Layer 4 of a small transformer language model trained on English Wikipedia (9 layers, counted from 0, width 64).
Take only the direct path to the model's output, skipping the later layers: a vector added to the residual stream pushes a token's score in proportion to its dot product with that token's output vector.

Output vectors of the tokens that the questions are about. A number n stands for (n - 128) times 0.011.
"ince ": 129, 119, 113, 104, 94, 113, 140, 120, 129, 132, 136, 136, 138, 112, 144, 116, 118, 174, 181, 107, 145, 95, 119, 127, 89, 114, 140, 142, 163, 137, 136, 153, 124, 176, 77, 117, 174, 95, 115, 120, 157, 140, 156, 114, 138, 97, 199, 117, 133, 178, 162, 79, 162, 147, 118, 92, 116, 101, 144, 142, 113, 63, 105, 104
"{": 128, 137, 163, 115, 76, 118, 105, 85, 113, 98, 111, 118, 114, 112, 131, 212, 124, 140, 115, 120, 123, 100, 153, 127, 52, 113, 110, 169, 129, 117, 128, 101, 143, 128, 142, 72, 148, 93, 138, 144, 127, 132, 168, 131, 176, 145, 127, 117, 87, 156, 183, 146, 176, 103, 131, 110, 108, 121, 139, 129, 141, 134, 194, 144
"World ": 104, 100, 200, 98, 92, 129, 152, 115, 138, 120, 99, 172, 123, 151, 121, 128, 107, 133, 97, 145, 116, 104, 168, 116, 153, 142, 161, 118, 167, 118, 122, 116, 135, 143, 144, 56, 157, 125, 128, 157, 125, 140, 144, 119, 166, 125, 152, 183, 107, 154, 155, 117, 157, 58, 151, 123, 92, 109, 106, 92, 80, 115, 121, 128
"|---|---|---|---": 125, 139, 177, 112, 105, 170, 174, 77, 139, 132, 101, 146, 102, 119, 146, 173, 55, 158, 165, 159, 115, 105, 99, 71, 139, 27, 118, 128, 78, 121, 144, 100, 142, 165, 60, 95, 132, 135, 121, 170, 150, 139, 215, 145, 124, 72, 160, 188, 81, 145, 131, 95, 180, 95, 146, 113, 141, 125, 83, 139, 147, 106, 175, 159
"than ": 247, 99, 159, 98, 181, 65, 72, 53, 216, 64, 87, 192, 94, 14, 131, 131, 104, 202, 106, 144, 135, 141, 180, 148, 104, 93, 112, 130, 149, 163, 122, 124, 196, 212, 137, 127, 164, 134, 29, 88, 181, 119, 182, 155, 200, 130, 124, 136, 106, 141, 121, 113, 134, 32, 96, 128, 158, 180, 111, 87, 102, 70, 99, 143
"year": 134, 109, 170, 81, 117, 106, 152, 161, 172, 130, 110, 149, 93, 103, 123, 138, 116, 156, 184, 147, 134, 144, 126, 131, 137, 147, 122, 110, 107, 157, 140, 103, 124, 157, 149, 110, 92, 129, 53, 145, 120, 168, 160, 168, 146, 118, 145, 166, 90, 147, 106, 145, 133, 97, 156, 132, 73, 126, 90, 157, 114, 123, 90, 56
"g ": 156, 132, 128, 99, 123, 111, 93, 141, 154, 117, 117, 140, 160, 156, 145, 144, 127, 176, 132, 133, 136, 92, 158, 118, 129, 128, 71, 124, 76, 120, 108, 109, 147, 154, 149, 160, 176, 158, 120, 148, 124, 125, 115, 170, 102, 125, 125, 106, 96, 108, 122, 125, 131, 118, 134, 109, 134, 92, 145, 110, 149, 111, 97, 153
"writ": 116, 111, 123, 112, 124, 116, 125, 133, 152, 139, 138, 153, 108, 149, 131, 140, 108, 107, 154, 131, 144, 156, 129, 86, 121, 161, 169, 73, 169, 137, 98, 107, 174, 148, 132, 127, 139, 83, 72, 137, 163, 141, 146, 149, 133, 119, 115, 156, 81, 105, 161, 166, 125, 70, 85, 129, 132, 106, 134, 81, 174, 85, 148, 155
"spec": 137, 134, 108, 94, 108, 170, 99, 148, 133, 133, 106, 138, 117, 118, 125, 171, 122, 109, 160, 103, 143, 137, 151, 110, 123, 97, 157, 104, 129, 148, 96, 85, 138, 186, 170, 135, 157, 112, 126, 109, 98, 146, 152, 157, 166, 125, 162, 128, 94, 149, 138, 93, 134, 117, 89, 128, 114, 110, 123, 131, 154, 91, 141, 110
"q": 133, 140, 142, 122, 119, 93, 163, 91, 126, 110, 121, 134, 133, 124, 140, 130, 156, 109, 166, 100, 109, 110, 134, 150, 129, 157, 148, 148, 119, 94, 111, 105, 140, 173, 157, 87, 165, 130, 74, 110, 103, 127, 127, 146, 135, 138, 116, 115, 136, 133, 135, 131, 142, 145, 161, 114, 133, 109, 112, 158, 158, 71, 135, 112
"= ": 145, 105, 98, 126, 136, 155, 132, 49, 159, 110, 134, 118, 59, 108, 132, 119, 77, 129, 129, 114, 119, 111, 94, 149, 101, 54, 103, 116, 139, 128, 93, 117, 148, 171, 136, 68, 213, 139, 110, 141, 101, 137, 136, 214, 153, 117, 116, 172, 65, 197, 178, 101, 220, 81, 107, 125, 146, 108, 111, 171, 193, 125, 175, 158

Output weights of attention head 1. The head adds the sum of these rows, row i times number i of z. A number n stands for (n - 128) times 0.0033.
o0: 88, 123, 118, 189, 108, 66, 143, 110, 131, 126, 193, 83, 158, 88, 212, 113, 184, 158, 151, 146, 125, 125, 150, 149, 95, 44, 134, 179, 133, 61, 124, 141, 123, 169, 138, 95, 120, 141, 108, 105, 78, 100, 134, 94, 99, 118, 127, 142, 171, 110, 85, 140, 138, 155, 162, 100, 157, 97, 111, 134, 211, 157, 130, 93
o1: 156, 134, 75, 143, 119, 150, 100, 158, 91, 164, 62, 81, 102, 69, 152, 149, 110, 186, 189, 108, 161, 127, 94, 93, 195, 130, 115, 87, 159, 181, 103, 129, 122, 149, 118, 161, 167, 159, 73, 97, 79, 135, 170, 105, 98, 142, 121, 122, 166, 128, 123, 107, 101, 118, 99, 142, 164, 78, 151, 147, 155, 157, 155, 120
o2: 129, 208, 99, 90, 138, 153, 128, 91, 125, 113, 150, 130, 132, 199, 149, 74, 135, 96, 64, 112, 92, 167, 130, 143, 149, 86, 137, 120, 108, 189, 138, 121, 125, 106, 170, 83, 116, 199, 123, 128, 144, 9, 72, 89, 138, 84, 144, 235, 92, 175, 100, 164, 144, 137, 52, 138, 182, 113, 92, 190, 185, 109, 138, 116
o3: 143, 182, 118, 187, 121, 147, 98, 160, 149, 116, 101, 96, 97, 142, 123, 126, 104, 76, 179, 128, 140, 177, 155, 118, 138, 143, 62, 144, 123, 72, 121, 135, 149, 194, 183, 168, 75, 86, 93, 39, 135, 154, 98, 157, 126, 107, 167, 165, 118, 134, 120, 146, 116, 115, 139, 153, 70, 159, 122, 162, 137, 97, 106, 74
o4: 108, 152, 102, 136, 134, 122, 117, 31, 126, 92, 130, 178, 115, 163, 103, 104, 118, 119, 113, 104, 66, 125, 122, 156, 118, 99, 137, 115, 137, 175, 77, 137, 155, 152, 72, 156, 166, 134, 122, 135, 204, 111, 151, 114, 138, 165, 162, 92, 178, 160, 184, 140, 88, 85, 147, 131, 89, 70, 75, 181, 149, 167, 171, 104
o5: 100, 133, 54, 235, 140, 117, 141, 96, 173, 64, 184, 124, 125, 131, 77, 109, 62, 156, 87, 152, 132, 148, 141, 75, 202, 158, 154, 104, 97, 180, 97, 171, 202, 114, 207, 106, 50, 103, 118, 187, 92, 79, 142, 118, 124, 115, 112, 142, 224, 47, 154, 205, 110, 144, 116, 146, 112, 101, 123, 102, 141, 183, 44, 115
o6: 167, 119, 157, 121, 117, 145, 131, 133, 153, 150, 139, 92, 156, 99, 59, 159, 82, 137, 127, 136, 50, 100, 166, 118, 63, 156, 160, 105, 127, 117, 153, 107, 123, 100, 125, 99, 128, 162, 97, 136, 164, 192, 151, 141, 105, 179, 219, 65, 161, 96, 105, 165, 91, 108, 35, 134, 129, 177, 135, 100, 145, 153, 135, 131
o7: 133, 153, 121, 184, 85, 87, 140, 171, 168, 153, 198, 75, 134, 128, 64, 190, 173, 94, 140, 55, 135, 113, 95, 149, 113, 137, 125, 96, 126, 102, 127, 102, 151, 107, 200, 68, 171, 73, 126, 71, 119, 49, 112, 113, 104, 91, 150, 91, 89, 82, 181, 211, 110, 162, 167, 147, 113, 166, 200, 158, 89, 133, 134, 185
o8: 141, 154, 142, 191, 134, 163, 159, 167, 160, 173, 56, 106, 177, 61, 142, 93, 49, 144, 209, 168, 82, 123, 165, 123, 135, 129, 120, 183, 140, 120, 113, 153, 74, 99, 126, 138, 207, 134, 113, 98, 114, 22, 112, 63, 114, 117, 125, 106, 132, 136, 120, 130, 121, 70, 176, 145, 107, 95, 190, 97, 121, 137, 99, 184
o9: 133, 119, 187, 118, 66, 130, 112, 123, 142, 204, 106, 97, 141, 140, 137, 125, 98, 173, 127, 99, 112, 101, 121, 96, 151, 124, 64, 154, 21, 132, 114, 114, 167, 120, 128, 172, 215, 99, 118, 94, 210, 179, 171, 139, 138, 90, 116, 114, 93, 120, 83, 96, 126, 163, 207, 126, 136, 101, 153, 98, 127, 125, 128, 153
o10: 121, 175, 80, 159, 137, 67, 109, 93, 138, 78, 108, 122, 154, 208, 85, 130, 128, 106, 138, 149, 159, 103, 155, 88, 107, 202, 80, 91, 81, 89, 153, 134, 103, 100, 106, 55, 97, 163, 144, 197, 120, 100, 136, 166, 120, 194, 120, 74, 199, 135, 183, 173, 174, 192, 184, 103, 128, 86, 151, 171, 95, 98, 116, 87
o11: 185, 122, 96, 74, 117, 142, 222, 130, 135, 33, 44, 134, 119, 114, 104, 125, 112, 194, 121, 115, 120, 167, 147, 133, 117, 126, 109, 222, 104, 120, 113, 141, 118, 116, 125, 195, 170, 92, 142, 144, 171, 138, 155, 103, 124, 143, 78, 137, 102, 194, 183, 14, 176, 142, 153, 96, 133, 158, 97, 61, 91, 92, 166, 119
o12: 155, 68, 115, 143, 121, 184, 86, 125, 116, 126, 91, 164, 154, 123, 154, 99, 155, 116, 117, 115, 121, 90, 82, 115, 142, 156, 124, 120, 127, 73, 94, 203, 114, 87, 100, 159, 204, 133, 90, 130, 181, 136, 133, 111, 117, 157, 189, 187, 56, 104, 121, 74, 148, 185, 132, 145, 116, 123, 134, 177, 147, 96, 80, 154
o13: 117, 160, 105, 107, 107, 137, 144, 154, 89, 123, 186, 114, 147, 131, 210, 125, 114, 143, 87, 113, 100, 82, 30, 87, 95, 155, 102, 195, 139, 101, 147, 128, 184, 129, 149, 147, 114, 111, 173, 226, 79, 99, 146, 184, 76, 105, 130, 99, 207, 123, 156, 124, 73, 144, 174, 131, 121, 109, 127, 94, 103, 162, 112, 112
o14: 156, 178, 174, 191, 162, 144, 109, 147, 79, 140, 131, 118, 83, 160, 155, 143, 100, 164, 72, 168, 125, 112, 201, 90, 153, 115, 161, 147, 162, 86, 63, 158, 117, 69, 127, 163, 95, 172, 163, 107, 92, 97, 155, 99, 75, 95, 171, 167, 89, 138, 152, 117, 152, 96, 129, 82, 161, 136, 86, 114, 127, 63, 131, 103
o15: 82, 108, 100, 176, 155, 159, 68, 125, 146, 83, 84, 131, 101, 103, 90, 103, 66, 161, 123, 139, 102, 79, 155, 152, 159, 180, 131, 112, 152, 99, 134, 118, 68, 186, 140, 165, 121, 140, 151, 130, 128, 145, 97, 180, 72, 121, 94, 132, 115, 114, 107, 151, 169, 128, 122, 164, 178, 153, 140, 198, 163, 115, 150, 73
o16: 112, 117, 134, 173, 91, 81, 105, 96, 164, 84, 181, 168, 204, 164, 70, 129, 161, 134, 105, 126, 146, 48, 127, 130, 151, 146, 78, 122, 147, 133, 97, 161, 171, 128, 97, 132, 118, 165, 90, 59, 178, 42, 123, 204, 123, 94, 79, 187, 159, 138, 206, 114, 133, 97, 109, 98, 116, 158, 215, 105, 75, 139, 93, 159
o17: 95, 158, 107, 77, 163, 45, 80, 102, 108, 145, 207, 160, 104, 59, 127, 93, 155, 187, 182, 58, 115, 73, 142, 149, 180, 111, 107, 110, 193, 86, 177, 71, 125, 104, 179, 169, 115, 142, 107, 43, 144, 161, 148, 175, 144, 90, 116, 126, 137, 101, 180, 102, 179, 166, 149, 137, 82, 137, 104, 174, 135, 170, 95, 130
o18: 128, 72, 167, 94, 105, 86, 127, 144, 137, 68, 120, 151, 165, 75, 128, 200, 123, 152, 178, 115, 164, 207, 143, 68, 83, 140, 154, 53, 166, 76, 130, 126, 110, 112, 144, 86, 204, 134, 162, 73, 113, 183, 123, 144, 141, 134, 71, 117, 107, 160, 118, 145, 135, 122, 110, 113, 109, 151, 150, 148, 198, 124, 55, 149
o19: 87, 146, 108, 117, 110, 120, 113, 123, 106, 185, 113, 87, 177, 108, 87, 164, 84, 141, 118, 113, 124, 193, 80, 189, 116, 113, 170, 152, 216, 172, 108, 121, 170, 49, 120, 95, 134, 80, 198, 136, 181, 181, 105, 110, 69, 142, 178, 121, 83, 142, 132, 122, 173, 99, 85, 100, 115, 117, 112, 194, 118, 57, 155, 162
o20: 81, 162, 142, 129, 122, 118, 180, 115, 129, 207, 59, 139, 77, 128, 76, 150, 122, 175, 92, 142, 95, 123, 57, 157, 181, 160, 88, 115, 92, 116, 95, 80, 124, 153, 151, 127, 155, 111, 169, 115, 133, 120, 85, 143, 85, 113, 183, 154, 112, 155, 190, 61, 168, 56, 144, 118, 92, 158, 152, 172, 166, 85, 160, 177
o21: 156, 143, 175, 153, 98, 122, 193, 114, 58, 151, 81, 115, 152, 93, 109, 68, 140, 115, 98, 142, 110, 137, 136, 123, 92, 175, 130, 92, 128, 130, 103, 58, 100, 100, 146, 78, 97, 62, 135, 174, 98, 192, 112, 151, 161, 118, 89, 114, 123, 135, 130, 190, 134, 169, 148, 148, 147, 118, 107, 167, 187, 184, 126, 156
o22: 97, 134, 86, 83, 106, 96, 173, 156, 120, 179, 140, 166, 177, 100, 120, 120, 116, 107, 104, 135, 147, 113, 103, 156, 171, 115, 144, 160, 134, 62, 129, 168, 203, 109, 113, 114, 124, 147, 120, 177, 146, 69, 131, 93, 125, 115, 142, 98, 107, 126, 177, 115, 96, 217, 118, 86, 169, 163, 136, 107, 99, 156, 97, 88
o23: 141, 174, 133, 161, 137, 120, 123, 133, 123, 182, 132, 87, 165, 130, 70, 123, 115, 69, 76, 94, 172, 118, 97, 79, 176, 176, 155, 142, 124, 82, 130, 184, 122, 89, 203, 74, 116, 112, 117, 158, 163, 64, 106, 91, 90, 98, 164, 174, 163, 102, 126, 155, 73, 108, 149, 164, 145, 62, 153, 82, 160, 128, 152, 206
o24: 98, 175, 121, 143, 76, 156, 121, 119, 108, 74, 79, 117, 63, 139, 218, 144, 91, 170, 71, 122, 114, 143, 129, 164, 126, 182, 136, 175, 131, 131, 146, 208, 142, 138, 181, 142, 65, 154, 129, 129, 129, 84, 158, 121, 100, 155, 169, 71, 151, 154, 155, 153, 126, 158, 61, 68, 95, 108, 164, 73, 129, 94, 120, 119
o25: 71, 124, 57, 176, 162, 217, 140, 116, 102, 120, 183, 50, 177, 75, 187, 171, 112, 97, 55, 185, 145, 138, 172, 113, 183, 110, 157, 69, 13, 138, 170, 82, 170, 83, 120, 74, 145, 103, 109, 176, 153, 98, 118, 73, 155, 60, 128, 180, 218, 133, 143, 132, 87, 127, 144, 200, 155, 130, 121, 124, 110, 196, 68, 96
o26: 102, 75, 137, 130, 61, 207, 88, 219, 102, 88, 139, 178, 107, 155, 131, 99, 133, 77, 105, 144, 106, 218, 103, 132, 161, 39, 130, 107, 165, 106, 145, 167, 163, 144, 160, 75, 170, 129, 109, 112, 92, 117, 125, 70, 122, 151, 108, 145, 154, 177, 182, 118, 120, 207, 84, 160, 86, 103, 120, 141, 111, 45, 160, 177
o27: 139, 199, 191, 114, 119, 125, 91, 103, 170, 105, 165, 86, 155, 126, 107, 158, 135, 87, 48, 152, 140, 157, 102, 152, 234, 126, 159, 107, 130, 146, 139, 37, 110, 140, 132, 60, 85, 122, 97, 197, 74, 162, 124, 168, 108, 123, 118, 153, 160, 115, 84, 139, 134, 145, 128, 210, 77, 181, 59, 94, 155, 116, 128, 88
o28: 118, 160, 118, 119, 163, 80, 154, 150, 99, 61, 80, 146, 150, 197, 146, 144, 138, 111, 86, 139, 94, 109, 181, 112, 205, 156, 137, 100, 79, 124, 129, 116, 181, 137, 145, 137, 100, 86, 119, 147, 126, 98, 115, 95, 40, 91, 129, 119, 166, 111, 116, 191, 222, 109, 96, 154, 149, 93, 127, 85, 153, 214, 115, 127
o29: 109, 145, 67, 155, 122, 155, 122, 81, 126, 102, 105, 116, 136, 187, 135, 142, 153, 91, 139, 170, 130, 90, 123, 97, 121, 50, 137, 99, 79, 133, 31, 110, 55, 125, 193, 116, 152, 98, 88, 183, 165, 119, 161, 109, 131, 119, 186, 140, 120, 153, 124, 192, 131, 173, 65, 183, 131, 188, 177, 88, 140, 134, 163, 131
o30: 187, 166, 120, 102, 93, 163, 130, 125, 130, 64, 71, 125, 68, 97, 138, 175, 118, 142, 135, 95, 105, 178, 102, 117, 110, 137, 126, 162, 195, 119, 129, 149, 105, 128, 115, 104, 127, 152, 77, 134, 120, 179, 103, 101, 162, 120, 127, 156, 113, 127, 109, 197, 168, 128, 121, 137, 94, 110, 116, 163, 125, 180, 123, 94
o31: 112, 106, 124, 121, 93, 117, 132, 123, 143, 131, 163, 155, 99, 93, 140, 89, 198, 173, 135, 135, 71, 143, 175, 106, 90, 70, 105, 100, 158, 130, 181, 199, 180, 158, 102, 128, 139, 59, 85, 91, 101, 119, 127, 139, 89, 157, 75, 150, 115, 211, 94, 152, 92, 173, 156, 195, 178, 137, 123, 149, 78, 133, 85, 124

Each question shows a token from some text and the vector z that the head gathered there. A number n stands for (n - 128) times 0.037.

"y": 124, 122, 154, 138, 114, 118, 147, 128, 129, 110, 120, 128, 119, 112, 140, 137, 145, 134, 137, 134, 131, 123, 129, 126, 120, 102, 121, 147, 127, 137, 143, 109
Which of these tokens does it push up most? "than "

"r": 139, 121, 146, 122, 117, 120, 123, 142, 134, 125, 139, 114, 130, 120, 110, 126, 145, 134, 134, 114, 127, 130, 140, 133, 107, 118, 122, 129, 123, 129, 130, 115
Which two tokens does it push up most, strongest first? "q", "g "

"th": 104, 130, 130, 145, 122, 108, 124, 119, 109, 142, 114, 139, 148, 99, 112, 131, 147, 134, 157, 146, 144, 112, 129, 116, 114, 92, 147, 127, 135, 131, 129, 111
Which of these tokens does it push up most? "than "

"| ": 139, 112, 105, 120, 92, 96, 129, 149, 126, 162, 131, 138, 135, 134, 99, 128, 144, 118, 134, 99, 124, 91, 159, 129, 133, 134, 129, 116, 114, 135, 107, 109
Which two tokens does it push up most, strongest first? "g ", "ince "

"\n\n": 128, 170, 114, 133, 131, 121, 163, 73, 173, 134, 86, 137, 127, 88, 133, 142, 143, 106, 153, 148, 115, 113, 97, 121, 135, 101, 166, 116, 109, 101, 107, 122
Which of these tokens does it push up most? "than "

"e": 129, 98, 144, 141, 155, 141, 151, 123, 145, 138, 145, 130, 125, 118, 126, 146, 136, 123, 113, 125, 125, 140, 133, 135, 107, 124, 92, 120, 146, 139, 110, 119
Pushed down most: "spec"

"gr": 143, 116, 139, 142, 117, 135, 129, 135, 134, 113, 122, 123, 127, 117, 125, 127, 123, 134, 129, 116, 132, 145, 129, 137, 129, 112, 132, 141, 116, 141, 135, 121
Which two tokens does it push up most, strongest first? "q", "year"

"Oc": 115, 127, 117, 132, 125, 164, 122, 92, 114, 136, 128, 122, 109, 153, 112, 149, 128, 125, 118, 93, 109, 132, 115, 114, 125, 139, 113, 135, 136, 113, 143, 138
Which two tokens does it push up most, strongest first? "year", "than "

"& ": 121, 125, 152, 101, 140, 161, 151, 117, 146, 119, 137, 98, 115, 129, 123, 95, 122, 106, 132, 142, 127, 143, 154, 169, 106, 122, 103, 139, 140, 140, 124, 85
Which of these tokens does it push up most? "writ"

"The ": 102, 146, 116, 132, 124, 127, 162, 116, 126, 147, 111, 115, 132, 133, 102, 129, 115, 118, 145, 123, 117, 122, 122, 122, 121, 136, 128, 116, 95, 137, 116, 107
Pushed down most: "q"

"J": 143, 117, 164, 136, 141, 148, 133, 137, 148, 111, 107, 128, 129, 125, 123, 116, 142, 132, 111, 129, 123, 145, 137, 142, 131, 130, 122, 151, 137, 155, 129, 128
Which of these tokens does it push up most? "writ"